Layer 6 of a small transformer language model trained on English Wikipedia (13 layers, counted from 0, width 128). Numbers have three digits each and are written without spaces.
A neuron's activation on a vector x is GELU(weights . x), where the dot is the dot product.
The model reads these tokens: "The" " f" "it" " of" " ill" "-" "f" "itt" "ing" " den" "ture" "s" " should" " be" " f" "ix" "ed" " to" " el" "imi" "na" "te" " any" " den" "tal" " tra" "uma" "." " Stre" "ss" " on" " the"

The vector x that enters this layer's MLP at each token. A number n stands for (n - 500) times 0.0074.
0 "The": 638423404840505707263526416707562698292631468265598206420641552447243218532528592476377520560266450541271455625627312662228545582601423494535596325546262510679573675361539386358728624437337590601339505531698583672368465565684508531682429477485284556677318482451518632388634280232416423645577494507486528552620667576544480523562455430311410474487625541635407536317563567623435532548447
1 " f": 527550453605679664110472443411431560271622454249569452539467407438369566486641745510498634510397529509314738539525321438395614431605301496350673377568221546693528568179702325351624484478227549454437609402850636790504529623713587506403412521507589500427512363708494684438642282487278508532430644440484625495587376628609466341677415367546562685405568339655645424322482413524343604456561
2 "it": 690532427671569630182392477412548695277641543445579220571562416324346635557585584473478550528477614374377711477502430398220580463548466556360521272430279441709581690348627422391540602526132442525421598444845535810569489700678605511516502656544447636357517470616464795475665368540419495497331649376412383431603272553612484527528329439477358573473669278625632419280492342678398552436620
3 " of": 579490465651642593145606488444389704271649445342611351463443417449393566374577758495541526574504466393313536543460354458241711591653441314445435356584281622689560653320621357622604589477166419476348645412879464814537501709731533563335476598532405636652534397638466685404739327420385435446383648424506433432620391572614472476593425439286446543390363294536500579320589412655551555497634
4 " ill": 456498468750586633217570478499390621311589423286664445483452529420407555569513577585313540552402642421358671554493343418420679436691474439197679373522220532747622483306655325511634481500254472451301793547811651711422473611703457449315330583461371599444721365649437674557765405561393382495431728411408431549654469542682491351693335372521226497429496370564572468396429450621426542592604
5 "-": 568599631789660637055568474490451565293633406252524443467445438401451600484690771547493623589577560377419624599401268309366691443609570454373532263475314407647537583367612421692645445465232489430320693498900538741417527571727593474357356429328568514599457304595672700586533347589371427503322586394392506478666512606667447520593292390420475501464582325521491472337586367708464448431552
6 "f": 532576547715684643086396464454554613313606391261626402580464355265431518503649743535541489508514554359438664481437359376398680381578411476399557415603294534745620668228650392407606478533165529368338621383862613689555502623671677463414312608530563548488534387698527614435613327543385387512377733406469644536632407500623439460653326219483457605398516285631606486405540288604451639485494
7 "itt": 588586468750630566134512481478456602288692516391539303618411505290346517429608578545386604454529580349464592572518505422313621404535542435363506252509293491655587651294613336329610417622127563491429649508824511736579483578762591427484447464506348632437585451520632758478639491498362353518331655439553574432661269525616515503566366441508251626374669277501662501459508234803530587384596
8 "ing": 611617432665604577273589480498467617304529444371573366600499481342384588451581607493428588437518469362392551539547436412204642392659440372319560277511219524506565658298622384498634562438192447601386694525860481742609527659798487546387410493431380633583651321573438763473696336491397446462427658539458464414713329617630511498497250442428249686351606218506528548417593342749587598444706
9 " den": 538490428582679594232611545451458586338681426276544336548439342403411576413649681466506592413446705435470663652625290430465727480689369516256556264504180453611486619370682417389605520442198473419263672358740548659389520646799636593311430588462415667454542392725510855466607285327364454590524506467485538446668508552600479438590367310462404632379545388535604508273356537633618621516531
10 "ture": 569523458671593587129481548452413562291631500327503328592475443342550541524651562592510577635520536338411466447558394385255700542629381354340583317501398549602539721339624410361564659482088384569449667369772495658488488608696661582410398499511323649464544338634465740604698155362334443513396627522482406453738423641619599487580261402436350693365497361580560555382564313714575617491733
11 "s": 598580501660601534215525514531520625305655365305556395506443414336437573494594702544526641526512434463379511557549392481261794492687296271182489290468330400581537697226670422443658608452244422527471702519811549653536537637686558539358333454508402599582576391580444706500739336488357516532393633495548427436657347628648563524511306368409252643388453353615481543373594311795440689440648
12 " should": 599502487644718536237573482482516622342787444249460306512441524311482649352549656612490499597472666414384579624640360518341856525505420351424540326539226479563502671316638306488648578634191316452352485454719570501481514668774556555240411443382372715470657551576421677412711348375396490624322481528557388539618444526660533496704310370433302508388555514564606568335469388717474491452680
13 " be": 510592542683658596182565477651453569297760467218582346421408463406614602416502654551512610479360638544318632544506391485340666555422449415445515334530243383668528695237693450539624495472170399413560653401728546559517385710740529515326364592471341713392624448483512670469679193473353526709384466391557390571607455559578383369672276458496407471308538430618545476323669468738399588539688
14 " f": 510558414655715588151385449548382551221613459179526458524520360349457510466621710476565565546430521540338768582580309430419628421453335544316588292556236467769506688250706386468578501507225514384480670401826702669529456630596708486445429526477569494405571373711556629351721333448361507626403575390477567539539457579603437345669414344590516718288591448626630404335523440581329621442603
15 "ix": 538639415752692552140466564522555593281581505330506399535592466317432537392641539524470572416504600406386617536635467250256666450500486539380502116503280390761554659385556468494430626530111324484398646406730590722576525637713673408474476576578394645478544377563568731416788360437341471617425515314465459407645333602671440487587488413499384621348710360521597440313514372665479638441590
16 "ed": 567636436730601448185545509505453676211534436296563464636513490369423566476440531573589515510590604398334657537531424393247727368529459394354471235564222474658514677272526438498581585504142411534355746537809508691542487678690542568482355398514450610582683290577452695361736419422350441534351640438518417518672424639541393479569262502466365657356702406512525498425453368832470687453615
17 " to": 574554496703655468132649522596385717280703482236474382466492454378497693414532674490457454641456601358317529662554332445425813518547407384449644300520241532618612637324625310597670531559162478404395652496751536630504469665684486490436446545423399667611615455670415737506709284507313430505292540498490319523535464580614340468665279483445254527346425370598505555325611407582501587522680
18 " el": 424531436732748688084569498540354669323772470229542372516457421345498469449568720638444586494370618513489641733600357462428650446653314410258580386574288476740531533230603427595619482531238516364314685511644668648465533696742586409331450473459412604438579316643505604466636367464429315580568576462425436557574444631635303325681391345520375649352489381437600526369362424628493602608516
19 "imi": 448663460685715578162507316468477613402742541259481382613438416347467535494575680590483532529448735476485554569433304357450688562557466509428587273416196437620543494294613455654704498517073366464352612566520639722368424697657666370594443442430394659398546430502644751513711373422558430479316591510518401486543494621668417497581136528437428707458586207447644594415433319599663571387604
20 "na": 499541468626623455202587554576526678338652339337538524522423384440513423457686646533493505445527625385438511543571368443386708512588488448480543238486423343653498699238748390558566486517027510447275757570698588624405488656774614496450360404471261648542550336521518623490653438386396504587406693513514312395667495706572421502573209412467276765477496309443522502339477317726564767536536
21 "te": 555592408651640418239550580494489660415626487246544365652581398334441497343584631611480579466445489352347449558554425413357651470628445504342600349521354492534612705277661381645510561426107376502293695523717595644450552644759564481411334473537292595616629290564349702574681308439403451510474615548487358445730472668753379531533227440494291598418598270520561524319480320762547725474644
22 " any": 493442384652669492187404539442486637240635445259529360622408499418375476474605680616387555549468606459241385607625385431268731533461431452301597470528170563691587593321745453660525507538325403443409557459784670581553558712804548544344359514423447546592479397583407678527701150403249435481363570507478474511632535635752485429644233462427394539443555351512575582436538427804548552544570
23 " den": 556517407596675596229563537501464599356672514245520348542455336372450596472627677490499584391492717467480676662599309395488728491652386531254537283494210455664474583388713415412618525465178456382255698343680576675396523666784656593351399577474436654460510398727471832461572207328299399577482489421503540438605543573611496472564367353471424667389608361519604492263293553615583633526509
24 "tal": 574545445710610561251441569447419664362718452337504383763390524370478428430640591651406512529536578424416554624528419366334536480616378451322548424468320619587542689319615359505592572463087417440299672395671640715475467784701583483454405486496374674547599330596433683552670150432349375503496524423553586334786386713640501521559177449447367671370662343516556545325442287658516642511544
25 " tra": 549459386627658710087501648497359568279739438257475550568539490435538634451574624497365477574495668459421671599512253504356638448657364479249528361505430571609362625251646309486573569472260518502394628411708704667542489702710658485302393397439558539512416333660451713645622324426257380508403585412492515486648536639527386438731317369469297742398596370592676496273484386604456732443612
26 "uma": 615455393632632612145543598494574565345760452308546475580637492435469558544608501379460474348620789437402575558525381345341600516590501532240619334528343430584433713324600417414497472538110518535359620425683688754428464667692597457364334571440331729474508509539512708641634361464340498533433674457571405428612426656626482510569184411471243672423648212494620417240386325654539674420681
27 ".": 593536470590536619076634517612393718323600516108583278652569459466531636423486716677471592476412526365335475576614339356329719546474460458320469430602253423626468768330735381533557563592340485453448629439766619654485453736654540328423246401439239635675561436591558723419637385401322591502457594526528625398662372495627420440524266395455428676371453341635468533355516437651536609472508
28 " Stre": 481544398572605625132581574542385584465740547292526271686460464315612477370508806525298500434612731335381667633414398370278750619637386412318508388526241529610488630296719304487560556493318497506541575516655598662543629601665403426453445528477348719486471397733506623545624367391190345625465507518483546456716567542551379289619271369395369594379613385710649439335543489595387602496645
29 "ss": 437651415630586640210496411491588607361684552331720275607444422307603567393509685641413634509576527510450456628546390431227745482641468398318460392417362331733494576340604374433592519558178408447507750372787492825597557623588564441446406574486336688418463437592451573536758290469263508554485706392479574266732419613693417438540248396434374572440613198512633565400525353653460560484487
30 " on": 487572455579466575146609493531470647236613499241561357584549437368570559469539788491434514530467601382358633525554476411294744475661532330453531403558248512709545600310674360633718480511360463510401788493772515733488465707677477437319546407426343649623661425571379603479775208485264451364424612420567407396693456597605484448601321366292322531428389268492648519399440499576517615568742
31 " the": 601516513657597612233635523571467678253640476226607340586436451314458552541617792649380525478484582494358497596534358477359610645561355405418564351457197514634537558281685294618594380497311477508510631505846540782475566775759417401291510459450481514636513514635492610447634132473179425458460589380607537395614455641677429435568260410375392593398552299502461537379530396620529603542602

Each question shows the input weights of one neuron of the MLP. A number n stands for (n - 500) times 0.0014.

n211: 360476376403452528446613497374485454527497687662477718420640641500497701472497481515652542517334564615413456492474486483392373480541404503626373427377578461509483615459523468453730433492436553541350650477424472706622626479552471497634434599399722530447574606442596633536384407476466453422433329421491336532361581362525565647569658531440670583506497423519480515375391596319452339508393
On which two tokens does it fire most, strongest first? 23 " den", 1 " f"

n23: 545427488317478420557534442333517478375488654524502307539645509577590455535416518388579614530669512408579390478512530608512304437505511390486432551545434591331493634522500549471457512523530578554557408545532542572536477482513418431453683440428310575477540368517489491486533483522563466431529426548439512469496505421502393698666483500415369720555442532495553567590424424502493521514524
On which three tokens does it fire most, strongest first? 8 "ing", 30 " on", 10 "ture"

n254: 558715506571444453350659584622695489553352543576391379444653549529641525444634387497517635461568350566599528389477319500428491421404353477648412472477327585433626391522543433584465497503440592532470558426497584484500540503494437360590543583528561401458398323497571312649373569380662735381674474503682426480546552508586547319334437440668356508472511465448469482616433486568517531618391
On which two tokens does it fire most, strongest first? 21 "te", 20 "na"

n266: 506603575550532386392358547518601507366384614486463411486634453559595495510426547435445565487453580352433454425441477269528614685424495678619492562553566523455386531468375470484489600564503593530342492542396531495607597468523516464520597604420725482469400524466529566604591529401441513541457404302491786333337532350394527479584450552608460444441437625442639583492477409432437427635533
It fires most on token 15 "ix"

n340: 617421484634388358449421539460623440440512426516411461652470335534547465385535532263666452383479562335618444448528455476789477612348403673531437515534551653444632797494632526584413413340385485415580541695443464547450463437451463433401457500437459568557604604377548289574524591439637423530690364400513574647424361563587358753443610476395522518390555323491664484572551528617506380609370
On which three tokens does it fire most, strongest first? 21 "te", 20 "na", 26 "uma"

n357: 430537427452601471355442500464444539628447512506606476413733455449636322538544551422636521453449460414409464466626380718450755607328408521749370398722306538330491344599446489368537597541488676385491436518462453362336476430593626563408554587553500593497503551599497459619426619516429491485396461592426316469400509479450392442434437685700367561366600571431558491622643573348375544575621
On which token does it fire most, and how strongly? 17 " to", at about 1.4

n178: 541463500586382483358559331370447529447330557652534356616462638481460453523628541508492530475413407465266372437419562449363460427439437523444302727505602507588641573517528505628471588421673598511396508546417409596684577490492352524454452474410466438563656556515607609525432436473495435572518430414597423571549590457615642510401605650434513525465493511468607489519532453442564533527444
On which three tokens does it fire most, strongest first? 22 " any", 3 " of", 0 "The"

n371: 355604666529611546537463494654641633620529527591449386332418453550564551304593480561415483581500404575404455640542387500627525479520446318536641514414574517367446602562503400500660564511603532411448527417372369330278651325544462543602674481477550466526524375342582454460603341466421506393349509394647521388616324631593509479392580459511473566606489684452445252699601350479412535680528
On which token does it fire most, and how strongly? 11 "s", at about 0.13

n244: 663558553582420435382452506394506475424454553485542424546611476683631497590414444582552694408524357406575650461313523576410407471630415439411634512580377438386467659347550550539578494460699561427423262459483471582718647663323521672373506622370513361336494565515563460577369497531393595460428515512583491409635571407419515506393627603438378440620416552351704577472391530341538465651387
It fires most on token 1 " f"

n366: 435544462424486441531439556449496428526512477500427649526521379496417565565628606557519550566587451491573415496428558500380435422587498460377640380485480508566547386494428442455565363463621529546412478500442544638494515526541525564401722512519460525407597585479490414512538449562432475420420380478539409446417451410575524586500536504571382500510470577595471602685440543551525538600472
On which token does it fire most, and how strongly? 30 " on", at about 0.51

n44: 623526620543492445450515627561521351554338475521591554474484491521528585446495537566388591540455466459638453459579553550417519583546574367493547549373500321344452658635368575507341447377441487573445526471487424424422502534512520524420464653458503493487514591379443489614522450386374419469376438514498589526576500531516512534560500662560473485529621542448447436490526461620629518395526
On which two tokens does it fire most, strongest first? 10 "ture", 21 "te"

n218: 402566600390630623392383399531635477451595413811665464328470489390577545440503616454538478432372745485585352505631430420381602588457422475595437611514523326512623563603391623506480660473476500672454457461571503503404506516497511659439497479505631465402517528405430390479445464462666392484345522636581372292513464527410477559534500575521475414470566520423578738515451542422398530420308
On which three tokens does it fire most, strongest first? 29 "ss", 12 " should", 19 "imi"

n229: 429498540414500541551517459469401565454366446530522629672582380575589419528458523466467461465491525491610498439529422443470528550640564592504630515411407543410444378588498356593563550386536454459341525590336531500345641515664513445485482529546463464604502549567473607524357531649514354539518529464502453507435462424426322388527500557591419500532468525441494574554487540521542487596484
It fires most on token 4 " ill"

n292: 460730439527487637543591324561448608465477408413469647346571693611657380553323551503527453530530253414644401273760546389472521547613476366615392549598408461388442354417480475303658520703441507538464386507530450325572672472442591722626476557467534516689642378534484444611570541730572664447383319565332452424432602547563312558693391567648231313415407549442543553450625586258365410386573
It fires most on token 17 " to"

n302: 659527542506452528542354455408494608340500592418413514396452546581497673384410457568466441500286573685480435500485511372407383588505668577354544464557521506273330548492474589515366545489646592450328471377489368467483540575380486464631454315626629461590591652477359386528661466542668570525430399354441477503530604430514730535724468469519460458683615429486734596402506445550531469436556
On which three tokens does it fire most, strongest first? 12 " should", 25 " tra", 2 "it"

n347: 509610576614503650479600542647485646330345332509265474512520526438387381500518497563497466616678561344456581571414430566624555423423550620471521601509557400648445458508514546585544615673517601551503344446310353608547394470302546563442405389376542355421420587416529553620469444591583455511453459485578376541445584514517361509548624497497532455600618315403638298758629258515500520483563
On which three tokens does it fire most, strongest first? 5 "-", 19 "imi", 7 "itt"

n208: 585490448485356541448583615617427572541593583579392473341424417396585376512346413541452636731604363363410470454644479625568581615294486381543484605414462352474408593340549520506400506337595626405503682427440428429640613405286632673500540471482521524500454420426378702610628710645644530572525410344440451579556472560446642475210401515444416279447658443535440426664581531481561488464627
It fires most on token 11 "s"

n306: 506654590445511413506640557701557505445551665485456471412578474629482548500595470443471715657424390441562478467491420567414577367617545280579527580465579444409289414425547525500387594613430497527503285570339443352580509478425532415405471547265572593537419576465470644272422568423488503466405373524692699533494706506557497636657474480330332370582533621620520503506631482349390526418536
On which three tokens does it fire most, strongest first? 12 " should", 0 "The", 17 " to"

n275: 497518635482534385553500485658386318509468308708428641605684455492472374585625449651477661681417449393542481379460549571494384521454476512455598459411497546356476591576647542573773453310534488589552454491447418380608598508353470444432479623579273494488545500533401382704332401388427523416582437573481554555398596359698595530569464402585329468206582454543648662503541455515467529488441
On which two tokens does it fire most, strongest first? 10 "ture", 21 "te"

n105: 531536497302418359340314365427682522439428426554630546488535650726615593445521489633578362698339545506702379489533454465604441517542439474717376520427512523597662425439538494640536383455492741494457455570445537657438477412443623576598331626580405551534439579418543628483364484368409511540336518470573550467352677480385527441555424337623364469506494449335506537562463544360506555449388
It fires most on token 19 "imi"

n39: 354500443616514434544586327625549590500421425604551618463622428329549477462469452478671570368572500418409361607531561512393434509363505408407321474434369368391482465548482565500394558411532488509503564595709515491597539626570679674628458475547661393529634557317638506699506638525526361547673403524484320442275771456547574449441449479568539413659656370509605478424468485401562494304305
On which two tokens does it fire most, strongest first? 16 "ed", 15 "ix"

n140: 595653621438500517451438337408472523557515433459640490344544547344543455432528423431515607500542430626432522425601587458523456404547496402493457495552575445314532408528231579391601592392658493508341482448398451626427530465614502526578500628437664464578554587585507548545517452656381481483475613503444582396528463500406615588503291562517355500514512636476493549479551410626530407450474
It fires most on token 8 "ing"

n219: 559475496572562433663596510514293510705622410684566391532638472474536490606359202464565486527683395562637489706819433462478293606417528229510418433573482307545406595389584594246549605383530358507460280383589286417441545432574452587517455571191547567371765486503436349497637692456703382450556399535709590479569340517514625524374271565540517513413520396523574543596645664478452411483525
On which token does it fire most, and how strongly? 12 " should", at about 0.36

n31: 431553566554416349474409428524422563444600372525519487508484357612533521564534551575612691489524396406629547508459439446415429396655554551584561418578582495364443370572516477188610447492508569653571489559399505549495430568607667559474654561391415492542551722448437476581457455534532736453497437327450522533518421423489553448744489452335478280550590581430539514575471486335425380490575
It fires most on token 30 " on"

n163: 511556540453561457614640567548233593465463650517514614574348592615549409453393606496339420427486393597217544513417603520315593228461312581656174477469450588624295390516363558628317590461336427447213570500457460451349700535311639521461517634540531602517666405336472398510359645557467507685355669528489421531555746443397364582444582561500510487638704683598556543543546555532605637464419
On which token does it fire most, and how strongly? 16 "ed", at about 1.5

n255: 429425334410288535541714417593606644528680549617506482553593717347652442550569454307432414524692323660552598645531512458478525566405323488506469600545421456584567331483488372472224547552439391447503537308592441491308446398474572607448425585503493483574419434334595480494476433693542515515592338521686455463526588384356494564580482557534497611439445413563383298616661540575485500456678
On which three tokens does it fire most, strongest first? 13 " be", 26 "uma", 28 " Stre"

n96: 692526456428494503487631447664369485562500570373398475356513462500631306731629656451509469506393551731487452449377426664586370575427357396716438469348599457442471348647522536584348395506332339611604532639637550461420516494432699411376633761587649607419453608497512482430594535533470528574610526526370484318304583428683510516618446569470318432454337543355565368483632272513412506583448
On which three tokens does it fire most, strongest first? 31 " the", 13 " be", 19 "imi"

n161: 613562555554495602557511449618631565423469402432564489497514491430624426607497476530475215632635439327661621419512528331506509537555495454376627354543563636503514624562439578447591500578442537411364418317268475525584500497294282293434623473652387350593431696503500511456361444506531578486550599558441315544612269492492521619617569586486523464547552467495542416607517456705460599550387
It fires most on token 2 "it"

n139: 527500421467394406443633568610441425407503350587383414362630521662495345548360495588533538669700448475484299534524495354505497589480325533575588510636476416406487497471518587377505628500431535516450395531482442564552618478417626623453492408495361478568503518536560335525482388619478560515424344555519453511471466457568447435576588579721471587460488551601680366604457474601526472485614
It fires most on token 10 "ture"

n149: 606625463440524222423515525532553521434478503589390465487446372650464537484360351652541657647414510805633608678245322532480436389387509392471487416410597482387371431536503494422669559583617503256609497392440475460445771500545516463546605467654486441603494449442533534725763639453647435534594416324358548215503497421556553513504532427421313388534381536448466527445587468732525450648483
On which token does it fire most, and how strongly? 11 "s", at about 0.28

n74: 577594498514502532574567672465493540468550549572542345488442455634674457512410569483424525459575469448524429485478459596382441512484443481617430413491527583535563608600479482495505555403523539597468466449604445522438330583232572573462530443372573450372535561340504588529442474480380432457483446600523648469507467383443459547613566428587531505439643469337541591670593436568428360527423
On which token does it fire most, and how strongly? 7 "itt", at about 0.18

n237: 346617459524455572452544441524463599488319560584544676567538543534515475569543555634460557439287422673327450480581509481374510441468511490389428556447497470461490474607461419419485549440481594594481579455327403417456557482539507520603524644486522419502565476524455521607600467548454551542356544542438642557402534405566515483651384651429279495528395577479402611482561573373533377444530
On which two tokens does it fire most, strongest first? 4 " ill", 0 "The"

n381: 506558313529538466466430458537450548458628460750603360506617438387602310429444365325489516469580519528279471465451435412525497468487493511610461361497643590555443442594643568497407678497516613481430415455392466431454543445497484346415521455487605642482671444600599583591386428534589677607530451563497522426561708423503503503653382545352451583477594450441568461671555554467407558321489
On which three tokens does it fire most, strongest first? 28 " Stre", 26 "uma", 15 "ix"

n38: 549630616505452477503523503422342475553539468682549505456409581432492636476548569414556402482323454526593672464418516545537582519644527401613395359250517428442551600556411563374557463456428298558531363537487661284514479427506588595605618538400452352545481519387540523593596580523692466369607535596401487481508492595660533400509433353618489617464513605387544435391443313453559468557389
It fires most on token 19 "imi"

n243: 321474615426480443406491527503439567426363547758431371426679506596577467509630421532518524439519535523487456438490464583611458497607270611581439567574610351420597314570846585446506479317590682522455811571512588393428401552440633571568618500655329581494352360628606509413475336487546388497642352513520541455592556375403615497384419512518400560587479548331609623444419290381333543425583
On which three tokens does it fire most, strongest first? 20 "na", 23 " den", 9 " den"

n252: 481412724579561378509698451485479649512396497642583532427231435470327475500352338585526486414471321453569296631455443559596546392511537658503624423403522438459562546358251362527413537537659411558406578623457355489533427426591535580424459472451457426566518641503574352608707473648519520368545637410487592672595604561604515310384482424660361434477517612539460506563560366564433558599500
On which token does it fire most, and how strongly? 4 " ill", at about 1.3

n2: 523443542588571380621351500503519483342387289434589316585554259440428506581621555399683569309461719465481447581326598512519526545538379527518481598692525611376314515584304351323704342429647420572524444482410539494457473366598555570416494620604565500461485543549531515321238461532471467512382528522753671550514598470598519577493637557523657506435610443448361405665420555450491593568585
On which two tokens does it fire most, strongest first? 23 " den", 6 "f"

n380: 389367497473487588407634503588544387392594608667395505658508481528390433474480409580537479707497484758549509475237552545500452452538551612460472557500545503506543400419570576434257440559575518508562607492503489467446585477635444556574559470432512513626465468336458526541569587635529339490456370595575425448622451516688492414450599561485505370339508453446341433394570278578612318510530
It fires most on token 7 "itt"

n343: 413508400281429414594500552534503510386572471495357492484631337562370450422566398598544585621542319492407281617583579571566453500460583516560438441479426540444450350465371574591578503338497441638525390474415554626598741566562565445590516542562420533482524445706605556568487454558542633446412447455526584583337492412469538519639358443415495589421555503560490467615469468459401407705438
It fires most on token 22 " any"

n339: 587555530419494570513542441453516536392466608348389550438541497313438512338553437497373373485497478493567733542371577396497590590500674522822311595516589552361579519679506550481494700454506519432607503368475488509557541775399641447639478559627610232472553254339482537503581290559567540604458516539531408413434510453404503411531396578500640326390629699391359421342479621722610422381428
It fires most on token 15 "ix"